Layer 3 of a small transformer language model trained on English Wikipedia (8 layers, counted from 0, width 128). Numbers have three digits each and are written without spaces.
In attention head 0, each number of a token's query is one row of weights dot the token's vector x plus its bias. The head spreads its attention over the tokens so far by the softmax of query dot key.

Query weights of the head. A number n stands for (n - 500) times 0.00074.
q0 (bias -0.208): 615559335477612592550464446458674469487458517363367424453490589488414449584401736572579307619538763443435585444436512725674622335435690392612585664494596290494377705464563550520481394383600452462425609546423321674506435669402627588547528482490563528398377578539479487446628579540436433419560455639615404543554390672387475482446230339614570346416585458506407361544452438396365678571435
q1 (bias -0.455): 509430583292521516404388327330486431521533652370463399463365540483533518630485314470400468632623359436420390520530422509636474541656395653448549414575613720544543408648478475571416468543402602497430527565428503650546489437432648517459560528497457456408568509461633357556605561622494550359570472459559277480473541556336315550571424760635525367640533473360545538481300360573491683494337
q2 (bias -0.238): 576460381649363547645567644608667522468515609568465395680609512612497687467577570611452376590423629433453368568431472394512554586341381518572360597465302283551363351633655606598608378491533490518417431379342391680459563548366398553503626534412635624464565548478624637400540240466444541428608521401526811393371467409571690417373605396387528537422599364277496497479562483490708339523368
q3 (bias 0.176): 367494395482608475404562390542543505585568480370543455549596511556500552440606573349536429508541531558505471454444358536487549380639509578312597427465514605608595605457450552361503632610492572512460399306476598454484414525508636527587473334416535459671365287384255529439599534541476509358371516467563524422550448280515586503512643589545497436260755426413598522421497643481577514551489
q4 (bias -0.020): 307462569434546494511510468648583334527396596561561425446401541380469533366456560612230461452636503307470610436508503461562545368483484615424598469773528596438593598491517366617425533394427543579403599409346475598441239441585444555421521546420411476447620620622623538609412748542570555639532554579677414488470483424692309428544395548321374440516472522361403406641472346660362494411574
q5 (bias -0.148): 647629388497465376503510582593426522511534345412477455374565360724539494628676474638525495479306722518514468565600360366616467476536377516570567463473390301474585289503497510430492512516459548615695583497571480565357492516398494382386535516624471522310410541402320506561441500571403497366457421409533455630394544621347578399488486464598656535591394557455516627474410468392602403537467
q6 (bias 0.018): 523572437379487642601500561627409500535555546631603544434565390455592535415548492541424423413514568649460417516422547607534359469508421388516465541418479368470395663530585454433568641588640805355745554388548270437624361441486441536427406528550503615567594420373240515506371476414531466361353503549447519381436543611622565373633523455522480352638408446323599500524524608509454601538712
q7 (bias 0.109): 595477242494663438561564692614378655379648303428415527537564506509578478538616435342597457526447592663479637743540408460362475579468631538512575567454387321509575483609585471373494449527618547527622419314439463366397515705500554533587451583677513395471466472262524323677698439612584520493551556300398250542447631569531373571480361454418587608398297484532662488494617545503463637607366
q8 (bias -0.012): 439496534525442426362380393457303375519471488530662626508255571406370415398588449697372458293488278393701511496536614430496450504561630489511374591458625832384539378564482275707496567523374513627520601515564458557560197403433436388374504456598650535293579446426396673550507917327568512724667248337493525549562424352472421559493554450593422635918388448512495974586437368346642409496704
q9 (bias 0.318): 422667466536563451529583527578433503480511629606601505592546583676582562500376479453526478465624282422628516563521368565511573458503509479664600476508541540542592537567599457527494614453439522577418320399431578291238600445409398473487436508373512418364442441495533447421577435596445703600473382452247315716514516334549629608620548542581555447623540450616456568526670327531404448411583
q10 (bias -0.055): 463434415418632400565487431562503565462470653497558500414601373475573390590518448367494526443399408492309692562651431453427523543411448390627667516528679380367551430608267533515520538472632450560374519520395553343571690520531503550516631456438668405449417500569662404413545404546416630528575612589545288520412576497412480500396598414659635433534470488606531381468358359789682497503375
q11 (bias 0.039): 401522503373466457645600585500547485491424779583560526462388413540294658559447458466485591611618317469453343407558401616658453168414394584647577654488506481553381602485410564547427529491486474607583511440421630520584520595480381557318471361431381459621426559543652673536457503348693627595361458444473568430566595548394486440415397552484431338601500402288556553530569294462473537421384
q12 (bias -0.372): 509617531428388428408462641368485466406353533361701310488490564506412623714582464556506659724491506374519497479500398468448569352650470652521494515441618651315520459545497506414407449635392408586435615536546523500445411478537403521605759497331480419387410400557497402346476562537421493655461559494575305574544479417480518476517581570659540394797347451619455626441849164547462523506574
q13 (bias 0.027): 439591323446670733340576405454539492440462524467401514427413539541457625433562395558680461508645652581394587421265533451528271494667662602463643583478583481532645758494524644378458552469571593428674314508531529631439422348541538637481433475610366534466397486642467450435555465579522470424451446521422525372594479474510467511426528395494462487337444562428476545611468503520486471454353
q14 (bias 0.076): 491541367572576638454392248494524628476465471398497614584428509291480442506424477547561344543621484416414532415692590445515443481457430480452613420739500510762534458557572406449491470429412279360591489632667489724681271441671481494562402485417458533542534591378430547339521623254591409738666577420469576470448454469489597636503470337590412631548534440556583594607386503521509419491601
q15 (bias -0.147): 361387668591520538590531506484468588285589676670582454430431668653545391661423397340378500488513368589513552536580518558441363418494361448593631702563530336548640399497488150540487608688431500489467608556447535522462381738466444636631346626484594525260533411528692370423497680585531620528417482593553437415513611422370379561390420503444407459619527424628359388584451470756484576356374
q16 (bias 0.313): 755537423567445581489513354575480592562461288463522317526331543720812503481518369372453532434303591542448469474385652438643532443640472534486522442387432574481511437503589530583445375394618593452543519403514608402394644443663645551484532494626494605620454532466406390482586427591589579295480620528511484431630378557514486483656365650234446562366456594452472456464443500380400557386445
q17 (bias -0.411): 360462367461514339414458708385566509384297471611536570503590538320437512445443615605494518600488506590393512401593538399703666393599583624452500517506779437531424370582552591452602355464638593550409397488396353584414411448518500468653598512349465470562630642500497579281636607244453614735453310574472391503298389359497506622489512630513518578652509487500421594551611453500582544618580
q18 (bias -0.229): 582503650497489424449443531488477535617585500440448703397540578500497554619550353530440553635530592477356658443467209512532610443631393542542481424456375441254547508352658576616468490512586471395543550546608345515436515493349359618656433274294563485500414497537667671599439438392340427324526633522459679567461534594585465392479500400490332427513497580591656226544464506426432580439599
q19 (bias 0.370): 334610731593632316522345579625568623467528622382394405536470510481667652469528622352716539630460602462623361600383314563721421585605476390534552540305452532416396607449394385545435493597340475402586466653539231331484471428436439526475552332379635572564341579519360644569737442486603451326313375531603579380570674393640519576384493451529538538511491589301406401568480479586520615635623
q20 (bias -0.439): 717401622553400550634588532275380473510581640480565624289566384477220490625748494652316389519480675707420493557409374483747456569475414316475295458547486404535402522307439522432748541387342478649630481648487556533490377725500689497601550516545561426311594561386270401615523496551460522394542352386516607463644404524622582630534564472586467551338424430431472602434410676253568605462603
q21 (bias 0.199): 509458519497417397443492375512597497407622605576439391494595494616375351558336489407418422489454389364454478546519453550655639488516466591522654629406655364402662470569539486549509374398427544560413516551603399420656588417483494573422634458441546639540589257595567500448523331565582587425639203481641310597532443368513525536406486548468629405633497506277483366535592370546520718630583
q22 (bias -0.054): 622473481602524562578393632479610552447503410350481418442416397589558645517638642511506564522629573562500480418525559509588509513428503489536673381506374404580407576564475644380303436474568353390601384526578540567532494460480379346448512528695382635666612611446449433135380420556494305648435589404637519463450334503595629458558500407655546551309649573584493371577407375453342458476468
q23 (bias 0.353): 390308500522349422646445439574479461521581224436400456338550535426528412391589428558418626486682644590479564473508711698423373584528516535406359509572586513506376486513503583576434678257359447493453554462640372428781500330376691421596393526420398587607669542491585427533329393494588351520613557611420536521613509436444473628399434404553523694448543390537590548565398434461325509550476
q24 (bias -0.138): 468514628458497461482393664417478535386683448657461397378410497443497467408517571733389490674627463367426534420524543634544481552497424481573470390586483571524618364678448384674596489475340259482321689365490461529167624767592554484427538622523370571229391558731497453620472517469522479664385389530458259506644326579425551391468338331260434526635567540606380646488487419500513580464592
q25 (bias 0.300): 578452416382559530469590414430559478407592607487503584346581471564423679510551344468572516585557782524543508521579576550628396500587451581444666208441437527526625500509539554520316491529487569623406410633608555433580513365676503481490325521302393552586452511518426543349508469608593365585492474546580315540519464492397428442619552584476460541354579542517308601411483528358407548402462
q26 (bias 0.357): 580456491577668528614571393316470563452334467519536576320393492489529469497447492604503433331652457465423667607403530480481606506421729415400552556594559644484524477424412397491603479360610580574512629622597526436415616445623578644513425513340476517487518531349677626494571570389601458464554513511456319517548281383490489516568542539392661614398374549348480559500580284610391604457641
q27 (bias -0.187): 435608679484432468529711563511459449615563618443452443716322503307445402421417645593412545575653500384391523477565530364446531656490254520682506355541435447431442377583635510712569436388419534515356536423456602695214650575500461500636596594642460413358758618400524489472429370622426582698774480588551584538514336595465412467284510645370466310589542180550562625442425319702632310642531
q28 (bias -0.237): 529465534551601515489540426453372474517555589561502560526485448509405459601477472457500526486466418426491331435574468274568541505554538674450500589605384479382469372542617525647531455439513571513528534670571462626505609450502555654356595588517525574415583438468516515652629601428465528357426427500535526474412430383582505539491493531646409573415588637325514399606392520539317517443462
q29 (bias 0.038): 387478318508498492504456397481509464498361507542568467691535419401496581476500557418509626598505645584418469541648592546563571490517432428429401419396413447541453479457524483660577455484569425596490504531276437432385457429549426665470520400477575433551541534560449488493466538534482680371504631444555387376398470484566614480496454476510540562453487662514388535386618548583495472446437
q30 (bias -0.191): 564404494443507525436403477464516489486534385579505469583414444413640451652494456576412489569533651575602505479417544546500511625528437536434556569380636399566475364553660395640538444319500462259506543518620594631343404481648444524528452461453566624548603587435413376541479627436616331628430451571448441351560533395422392539529305462569508351500256455519568484510533523652324751481553
q31 (bias 0.087): 620577432632462422599475546483598461352449623508448524539454506594638474567494376431417525593540640508414397446511519446379359412548722481481381575533539407484503476433613532643464642489437559500615628653631347358614478442530515500563572361483610568516395444421415597511530547539470309235424487545764732342363631480534486386469404308441508536497452723436497559492413632418511360561458
q32 (bias -0.310): 401607483348526519542459503481578396532505553528582561521532505413342458560547588601561317478747576558635434651522460537572687475535428635300505560689528457569336539525528545384440552577488577543333500533617437544505394455623554605517472586492372587424471469457416497555567481542377587540475522460582606510314436428391526394474398554729518475413315323344503463446468585418413535470422
q33 (bias 0.152): 470769540570601564503437465466617452537488603570422722380512648722611570399306370372509449543491400584823523582540442638429473682463371509526440517521468566391542497532618362535356477530540467427187474447437433251452566549536500397432488582382369591599339424520565605631479611705580484448561341549483570425451420377312459515692524556534535394552412399509384445506441345479628472466410
q34 (bias 0.291): 489414563518503409419396418649528511575407548723456495472503561611495486505625533533448418543466465606396462343426410509453446573521512514615577403494449637479633386485484532542455640528346295397343615431520670438458458487467494351452480591538521639715495480495553601457614667558536347598341562457542625413581409526611567489515477529446558467299733775526402537364415613620249547328430
q35 (bias 0.358): 465623490480548657668439454422494600596375399571395528399696484655509462717493542378715465392424411427494472657373278558308573480446298355533417617368410514485482624299440443466406559550571649497490536444456652268341597653503513565405550463727362510547370306497509530682491361609528688319408591545465476478568431523526593530316665527468645496531581437422485468298536480631602500692337
q36 (bias -0.372): 599589552489616578594543553635471408538542653384540525596554296514668553592466592440506660456350297466326370490503388432540567387514665581530473500448457481420744596418628420423436519480629638700402478637413559384612615648509360457508552537470432354604549503370597417488494433550531761541424533439470497517625533449598589520455494429506317325810431643509713429470581430379430512527428
q37 (bias -0.345): 513318399400432509435592336750520455268516528624636383627425516516500377650586748479497415519312459342552506533543532483567721306420329585636629478559673565562414482476704612625376464497589417580390469366481412734532299583593503596583672490392423428325463342478650369454555548433458663539490484509512496672493568379488243487560582571569462458806401292439555543525645524299434456591565
q38 (bias -0.035): 639586539474489585660417640372585689567537405515318497601346537428617423339537430500477563470510484524566414496545613458488628527290456512377452618453731409425545316523327563614617653406479413377722416447528389569369478438649444389434528509604429567559601583466336697372618587421625425727414330470403434547632554396527569647540219337581500511602446487490295538724598453481573309405666
q39 (bias 0.328): 442439552428688590386554532506370561492471551462292438356486505525521365441459633446545469635407465559635487362508613486549536518526580444810602391597488457547740615529471418630522534390390476472555558682425500558522544471481529438359354578457485422430474436508533573475402675365579506506387497595436469489783548517482563575336441357577353503449419657397500405482534377525486627454539
q40 (bias -0.365): 466264578437650437585505562481488552575515569566574380248452373373363497370760411639572546471435603583439692462381396484645385563512526574474526491626217418593549433406506600421528470707454537517584395666629477577527482536530600657422482608500411438445708636605491464622527578410309333503407535541423412424393547664532585452405550561798364609460407510510485447459564584491239699398436
q41 (bias -0.369): 416500507627452454542552542406438652500476523228486412428630515445652363587626479536487629455446653434469415472579337252525431449518487365476485279419497500539568456805416560440641414630471631549444411705435732363559413514349412641589568354564640374485415434415426533538352490480318625327619584568381393615490589500453663449412506682490491622517387500455733459497458286633607650419584
q42 (bias -0.250): 462384515518485401474396582685536557570553403564469457519503505495463564537747524546385409678653640723434543456443497693581658372487515487352389521514491470393539487604360510421544530576539482512483615637525439451611383433462583422345410543472395472523559553607435497325543729453616259563548363651373412413461500486490546495455428423598551578405406552335536522692506581603406469381410
q43 (bias 0.149): 419425625410500448449511587526581646605503590430543494494513503687402592326460569407510400574715256554500470458641645427512566146657513563674444461522447338574488526431470491497388641466632596621480577482398419428509701554386513344521422524288437516632453610439580628380488664561420429402567479610578545382353179558398475379457456564643374596426784513400627269541477572582472555523509
q44 (bias -0.154): 465389449573431570435295419492562565580623349659553576597534452423541420710569508405630508356588435419487424497574377359561585348564326578364497619478391488508439487685370368532560560540551461725477585580570508576385505274497624630490567403589367522416559582642418363637479506582492521418518360495495440492450518503591508539520571538434426707625580551671445489551436574481434477357409
q45 (bias -0.403): 423412351322378586399571519547318395581590441528476612394293589487402428562514525600503448564555664677554663482700475536683461521506335651476470583574320418351249452517543555397773390551530411557709485598462438798481564381636534506436484484715538367464431636637629541471588625275446542549300435335372543475523460612455386472579309361418428409438588376560369438564599581637432396503452
q46 (bias 0.100): 329469408650545393459337577510530444430379188245371513483569497415484473478703436380702371324537528474648626545531506554454694589509571385397497589362574442613497419590513658426398438572565580397403459594724604457307418385559676283500454632367740473438571427478552524517617594493386435665645437525512537697463528520667542561334630640725565531301447483603301400672421604544386645401316
q47 (bias -0.342): 550483528412623640410558527533503308487619483315459386472628466684530436597400464561410462596427398689745414504613384442559423681593399436536509482390513392593479622553728584537617479619342688297686536550390453563500462496606556457428660703598598385367530382549407430490575393404288414366205651503523542403568563503532612552491331438581354455650407315559413548324507630353446487431409
q48 (bias -0.002): 436524469479523640511576209428653450562549584481490410486485572431542452580323618677517478316590381551634304389697570537390613376410452454550460428389476503532434390371505428673427515314616673385623582536514409539508411442475413566508467579612637458427492441720500606562451494434569721561530602566490642486483497428370594459477427426593582520434556614439614585595540385562432421509683
q49 (bias 0.019): 503385534412460384447549468561634606353427584385583497553404415437444381462592430417497581612545576416417565465605484693588723400500488505532627457703719312606555479605487519399547472475426312497389460278558653542600561539503614590468567505517473559644492444500623418268577344548503515588514572420490386561440524357422426562370520529475467332428593526384681636600405350395627483367564
q50 (bias -0.135): 462594488538424363454438323411489516407424535500623553584711465492367525487620614490569668497473441607395361546569471288532527482656503583446579596522692506400439599378432585310360580487531348509440531521573570430559615547718489497548599405347520399500513603377484506401476597602516339441513557518467599377392356345533537377510544452723497529628523616601510571457520398615369539416538
q51 (bias 0.167): 236534758515558464728418525721468410487613524421374613581500478583592362512507484391592591534628429384426365672506525424405719465488351360491357410568336421509597646578342226311484550529607393403510503465391416442612593758500544484521603321487548480603403477513383619339716258542478630511572587491446479522530525427491430547420693546370624523726666591477465248466510466565598345527397
q52 (bias -0.035): 458685553490731587516532568518463368592596439461524577585585615511392437492479557489419301519466550426401232516572388590506572512516621604495492424460746600627588388536429376594560384581447591402324387300458553540424331628536459528420438423491452540590500537511394452382550539445701485716517508444450343680497497477632478659446451364339464453503562355471592428527477375454314400591528
q53 (bias -0.411): 577361418381573637555508537483506407484509559513434316342416357490546559519653395367484655531435872599516481584473357566459315479567493537476312432423425312292588530490500509473584691538640613586632518642474676619385414723535621658491494713530531364464446594628468361712446537622421531503487639549557305376464497427536582391600390464550582477410494621530430471467334652598312219473235
q54 (bias 0.377): 392536635663592456668414490493557507672379565404422595493556487660715373464482549518769510407616743546315480631471438321547449592500529552401404277372403440465541640550422461525341466413529545545507503626453422412671520128517369460481483401542381538770503514306580382703530446712330456305510532548487560527393703622544547533469394697609543572372397493454524342567280603565367306276688
q55 (bias -0.450): 503613735347484516597500464560344333518548649602454413494548483751627644645518400560447648403350382447480429395497410408580471534544357586538377611604568385643628579561506564460396634543544356574549412389457564506609414510463382500399465539407685357476571424348662393623568372469611453500452542525658442353402456464470477441508345761616563456622516360389608497426530506544553666485419
q56 (bias 0.215): 636500711469579576636447667666548587561497610648469579554648533467580494433321596664466315362347339406473403473452319728458469402486406427417463471551349664520517597408416359497470500368554627654449460559389556452638512486381172604606380565425410470588571476524542510635363478520595589559700306402508497635342546426545485418428665509254470507500451437422496426409509637610436475513668
q57 (bias 0.115): 375417558503484473411459435545398503562619597452554287555448442463542453548383601557420547517639451630692330530530542420632515538436434604450503358599534635647593486580349556742412494442406394393442600494410708587526535544684671537387567511365460594558599421557325522565491528415457630589253492661449197526467392503315440641535509473594560479494301335403451530566479586408473530443428
q58 (bias -0.078): 479497369380580666531427383506609471644377547517590451362567503427228419475444560569554444472583565409623540296395560551410384360640683489637414511333472617430533575509531522456300432442517591503407377670518519482418520572506703561483450563457528536575550568615416373658532550440634427663480506525669428295521478412514732526575527425710451684475307534637433405352497630342524620406523
q59 (bias 0.251): 544569418602513478647328517540444603401334385500415529355574436494444527398673429415512512458503658600340353483659454512377515786250421420492458466379462431444486394540543642367509677629637572493475514523571563494479515469474488538461405613371354458589522431318497303437474400603330455539390699641373628588588514351591567506495704676589643458513517624454482503405377634554656466518588
q60 (bias -0.196): 474456308276443427437442617538633312508447641426412520371527440371440519583519596643471676588620374528503569473401485404596579438512548573420572465484469552398399572536714620422406332417418451509478565595432524505448539366590544485564539551462450463451609466400523384540402619628528546586459495328575393482406488567632477566433566456456387423576328555459554585448516434537452650687633
q61 (bias 0.189): 413554597614563413601471544612641524479588396482332430449478348622534414344510512535491603477515412587539479425588488552634506474411387488377258633476503397471597506516590558558530713569381407440734537633497458419318410427530412559346569447447429622409463482521524500699402490484438552461330569574525413644512589488556669503448439248318604454510457686381286729577385611491771308628488
q62 (bias -0.271): 565400414586484608437510569472539464330471474509461358288320488635591357340689408469530560423545534555545381392463491558612545710636666474350511703485560338429618708719497560494473687515568372593478614596503536670423441528529678602607616642475570488304430470413561349515500516542441458432465557582517447461430480365472515376511392685503746602426387575478374588616420453385346575377444
q63 (bias 0.296): 415404831415347368429494418549652601652431507397415553649472597440477276633209667663607500429555327352497437458395549580453575338529696539539593575659547650787554484436432500543439380520446403496489397517405509321621642398403330497410486427426496469637612442569557568455420704306443581721632279455296414628472397409557640599385606261443490504705439329475692510513749414479490504437534

Each question shows a short text with each token's key, already scaled and adjusted for position as the last token sees it. A number n stands for (n - 500) times 0.0021.

Then comes the last token's vector x. A number n stands for (n - 500) times 0.018.

0 "She": 603526364542695397484392734490336676547714782411383549433500515410435684653463566563532445640561652360590174181540503642491313635498484662497513610657478229583408309277263716677356543473524501
1 " has": 695499373419585378451277729390297561548681792442411695400369661472636689782445384563404447764492533414626114207551657570449332680408478627513499553772463099658466304407278657663338502546562612
2 " also": 694531351431623362498294732377288550542715773419461712402344646483662719737441403561402454772440548345597089217576620545479374669445509667509544545723493126667464331415287675692298507473595621
3 " performed": 718557351495616394536234736375255589522719790368413681387382643447739677701487364519438422715472560346612107238554589562524380757537498575479474549774492199719440367432306664664325438415531637
4 " in": 751555353388684381542279733327295623564675789443429743393364652479641703766438452566444445769489610353567113226594619580584352713519487648475552549719483120649446265408248699690280543484533606
5 " concert": 711550368405656415553256732339266640568693750405402742444390608476698726678470405529461417760572593389582049316578533546546362749596446538468505546711549154674427347438337629685301510388530676
6 "s": 735558382359634405501248812333278651624690772461387777403402705503635652794416405572494412792515619400511087250606620558522376698496524617494547530685542077659463235426283672719277547425597570
x: 371465503568580493528457470618568510253448454446453485503351592486458458485465608855743564473683426510498509408548625548453391447667484429547492362599601493492586433279491517444523566573467462462595560312484572454479414461474417434497555341548593458446521611511465387568524359361576533282464471495545472514527578499561559458557588521496580216532588460579856455426562534436452528562527
Which token does the last token look at most? 0 "She"

0 ",": 605532376527712396484405730486349672555707770424387553430496520409433675668443571583532447642555638350591181184541515635493314640495492660484507595658487235595421302269259715663352550464525495
1 " and": 732600375411698338493307740328302595601670743474410750392348681473573705739432462630470470783507568395543104234595552538525336660468484646512530511713522052590498277447240669695304582458606511
2 " the": 737579379402658383470283779368332614564643694458429695423385693473595726803392422625471456706484580391576137236577543561530341669549476618518542524681537094625456249409231649677301541449597529
3 " Australian": 720597376413629402520252772366329628584667734447427694491436658483575631746418436560532437748514569377597084280556498564576394702549467591499568570614521060637422301508286644753270533410554561
4 " premier": 703604384432671437576283761338308575513681714431445663448361648458647675677393362540487396712498562351621070275576519520577383708584432578523573566680511162703448340507323635668312495405531595
5 "e": 754570389399709477546281766318290639572717738455425751459401726486640633771409386586486390778546631421506079245622593548539409702531534637495564562672507102651502282454262621675247534413634491
6 " of": 762598390377707404535292757320310626567642756499446723435368729495576663796437441634483436790539605403581081241612554568565366693512441630443581516709494117646457249507256675682241518430571523
x: 368461464622597444535503526652550538255410438490476451515455505532518477455483569832684547501604432449478476364596637522485374481584467414656463384509610496495597515429470547457527574502500387492558539283481516515547484487289350427485524429558598520478548565492502403585505400450589620245462473488573574442431579479545470409609560423478587184478538495496932458497538558441417572564556
Which two tokens does the last token look at most, in order? 4 " premier", 0 ","

0 "ton": 602529372535713401480401737491347672555706767425381551439508524405423668660445578574544449633562637340598184185541501649497322634505494654497510605640489230590421306275266708670353550466530497
1 " merged": 710551328455621411531281774362316543535712757337406679436428653432720708676448386535372382701436561386589107260495569508542355691506476572566526523735499160689436389423309600712373492418569600
2 " Bill": 704529376430715397484264746282239552614632754455473657498361668441617649725398398596488450759548571324595129290564489564518416631515480581492570566622510093616480333473324642682294563442594515
3 "i": 715565367359708446513270755306304605577709764460458728489391712451625642756394399611484428781549605408506104269569564521566430657468584658491579554657495114626525302451264628676263581464626480
4 "ard": 753539414428711427544258731322290554573683772479440681474379740451698626694371393588486447783521631359553127240578543516541429663497502596552580571664549114663472330477302628641299513405612494
5 "s": 750571406363628422527266774309286636623698732472398760440420737494615633775399396593506415783515635386498115258599594538568390683504542649511586517670553075627511270447266654720309557422623502
6 " and": 733619377380683373523293753304300594615665729454409763416340702483607695736420430624468439764489566386530088276610533502564353652465488649478580503716528073593499292493253647705306565446620525
x: 357534445543595442485460525512527545346318442492448453504452566503530448454475613800790548487607377485520464371548627538540421508617511443582458336522719497551624498464426545486564512536487331472639508303517463406475465443381364440500535396559598515449578598506475401587474402411570572272390469472511434482491526488536611485633487412444522273494597561550859450550622497435467594572588
Which token does the last token look at most, and with what share of its attention? 1 " merged", with about 70%

0 "ible": 613531374541713391478383731480350670553710764407380552447509531414449681670451572576539439635553645348602181174535497634488321633502483651502496609659498231596408305279263712678347556466527492
1 " contains": 744525362477616387506279691368296557545699746405454661411366645431715692748412374578422463750501523348655141202515598536480372704432445627499520589769478121717474302413228619631337488459535560
2 " no": 719538364444585388552276702365290624510719744414462707469365636394672659670410344599467462726512564367536131290571538506526354653537531645516587584682549060639432307438204598616316509409557508
3 " true": 754536361421640405530243671353306615546722730355465709501401687433696664702422397642487474739489548348542092263513565560591376651565458627542560595700559107600415328471217642625268549427553549
4 " my": 757557342403600397535261716412319657516746700399415672520399658447670675688418374551518424707506565374555112284545539554561345645545470646512579624693516095606440338481190608690282556454548553
5 "ster": 773546415374696448550272696338321591576711714431396729477344672478634624708376383601472453781531599348506099273627555543544356643524455601505606604637536065617514282504294625670301567445586531
6 "ies": 781521388396674450534246749355292647622697705413384743417409717507682623764387393637493396786504640398514124265586626539556396674465496618509585581676569085655493289459265643713272578413592551
x: 425542503562499486518470455588490544213479418485453516564264561381458422497428495907730528445692459491538498415492638515502379425694478409616480386579614497520577477356484555441523597545449424454602563385463588488536450420385406470432526368535571449494554591574466379522490394335560568326509537504563416526506557470558578450556619455478536272538593461551817493516633547418431542594514
Which token does the last token look at most? 1 " contains"

0 "e": 609532377536710416487396733474340675554717767415390554437508538410438672666451565572537439636566652346587177179543499636496325642504499661493509606654486234589421303273253712671353556468530485
1 " Ltd": 678493361428730410549230788348238648552707771415432690521412629451620702708444439585454400756505606385550104222563515526516344665509504645503512587675486067666466319440308634696323513482565520
2 ".": 749543363382715427497297790336274589572696786459425696444361685439583657790445457638476446789504623398542092212627564576559301665478516683554514539702479045622484218379268652661304563445588528
3 " The": 766524379432572382516291754385258588573681697381421690461414644448623710757376375574428449712492581403557137241568599545518308658525448645513593558669492070629445252359234633701321510461554597
4 " magazine": 727537373380652388571248731345223672529726755397476719488415631494676675737441419564512456810504601371562048308583584532537287668547497704409512575640503100636451356447308637706224524415546597
5 " purchased": 733545355488653385574205765331293591527699768358423707477417590464755678734420388543431385728456562369607081234539612498527346749553452605525513568769512162693399351442278619642328441443558604
6 " and": 728604354378689367530273773324283613613679737455408778408342681491615694754424436611464431774484561407539070273615550516545336657471465658460572521713527066602483270479257649707294554450612558
x: 354524469548602439487463537512523529350321450495451460505454560473511434447481597834807566478591380490519491403554629528540447504618490444572453330536708488542628503461408537488558509541487334472644509310508474399464480449374358442484554404566606508431608594494459390581501404423571569265395474480527436488487536485519612491609508414453519257485596559534864442533609508462485595550569
Which token does the last token look at most? 5 " purchased"

0 " as": 614536368534708392478401726485347670552708774429386553428502527414438680667457583576522446639553634346592181178543509634489320637499486654493491598660485243601415307270263708662355538462526493
1 " so": 787574369439593378571304667330241610524738748359435697421379684408645654685450443590479464754506594391491143288553543533525350646524485654515574583677548088634460335450236630628318546416590504
2 "pra": 725544329445602443507287710385284591544751794395454628418381665411671630723444410582478429753494586404560162300584586548557334651539497645513596577676577108677516307448259628686289500407554545
3 "no": 734526373415621411557268702352288606562757759437416679437394693443670630725425390577497445784523595380503152281576566558538361679507547636488596575655555104626522274453247663661277519400587523
4 " solo": 728565287440670444560313721364292595553715693423424718468366625452650654711429401525489430762534594394579112292543533580581363734615469636485552536674554165681505337462300628701239519379556611
5 "ist": 749584414379696416559249767324286612584702742476463725435392731519636618771395419588518446790543612407542113269590543538559345682548509607472571524659546130639442258465288656717223586394552549
6 " in": 783561359376673412572302695313307631577688755450424726416354678468640675762421434568458446766492626344549135247598590578627364713513482676468603530699505124641493259441229684698284561473552566
x: 327460492609526506494504452633512531275457440522483450505493442520468420482519581820732534514617436430487521374573643522493357540558513455613517382498635512561613481392365581428566635550455366484537513222512495477486481487314366478544547354494518579496656581515473431538515435368589582287454462468449538442460574427564571521595538432524605269509553466518868450510582584391420572504556
Which token does the last token look at most? 0 " as"

0 ",": 605532376527712396484405730486349672555707770424387553430496520409433675668443571583532447642555638350591181184541515635493314640495492660484507595658487235595421302269259715663352550464525495
1 " which": 734539384433650306493291718387287626525698764457369696404350683464626701740451463632430448755488596422543117201540589537485312634510427649494544540719511098615452265395273637704321524433562553
2 " printed": 731572335495680356530258731396303618520736758351445682464410616457705669689431437540499420730460567364621116246540552541534326736584477619512469564708570137713412348426253616715285484379532579
3 " and": 749601363397692352511288747328305611597688727457407766399353683483597697753415460634483452773495556394548093261586540537540335665482458648488525514711543064597494268469239639708302575450612522
4 " sold": 763545340463652405541247749325315579509681764352406712468416659476732682740429427560450382721464580365587102229521572476552381753566457568560441542775547223685424389480281588673326435439585590
5 " ": 736573372373661391530332737379304600587701691431423736445372705440636647740364430605480395753508583350544069299565524545571386699490463604546556544658504101644476248443254628683298567426608504
6 "3": 739554394396662420539298787373328579563693742370419753464387730436634673752374454582477434776481605366519089271622564528575400664492453611551573552663546046646492247452253603679308556405617480
x: 415521357526586466532480498574552598289449332486495466600389598441466458509482592820736560484572401480577506399514607511488422561611378437643516384680571478530645518293466485494523576518484358513558554339521514422533411618436364467481490423467578564443591605518551387608485477286504520300453464485510458536420483501580532420545571433555483253478539457534861433486578572427445564502631
Which token does the last token look at most, and with what share of its attention? 2 " printed", with about 30%

0 " school": 600537369533715389493393738480345679540707768422378556443510512420432688658456578577533442634559643353594177192543490641491311640519485647482495601656481245586402316268276706661358545461520495
1 "boy": 765569347400642402560266711340302619589723747459442707499415656482654607748425442543510459785553617394525110284531541587534405687591455597488586544634495118571500301441301654696279573447599544
2 " with": 757592310436677411523325737308284592595698763479428718423371654487644667774450423617416429779502578366549120207543597527535377715534476672493547510722486098643492270421261621665280532438556534
3 " the": 742594373389658386479270773364331627586652694453427712441389690492608726799400418629468460700488582386550132251585541550544349665547480622512566523692519103605464247429244649677307559466618528
4 " encourag": 707583376446573413517241740267325483581715811384405674487400612479730685687445364587388401703534526337541076230486545453525405646504421520583571560759535249644417346461280564665360501462575588
5 "ement": 725525410409672448557251746270287587595666725424390710515410713478677721727402360590425368761538621360553105256608533512553437679526453565508567534677519162644442375477332560726332581436555578
6 " of": 766602387373700402548288743322311629573645743492443726437372728507594666786441440644481439788535600389555083239610550570566362693517448648441582523716490130615459238504256676667228547430564529
x: 354472484643579463538492509657543561273426439487469450516454519523518506445481562845694540481614442448488458374578632528484372494582443425662456379507598496500597495415441563441525588512497400502546526257490519508554503479287340471499516406566613509472556560484517405583490399430612620249477490480579559440448576480539483419613530433465588193478525503507896461491549549445395574562560
Which token does the last token look at most, and with what share of its attention? 4 " encourag", with about 50%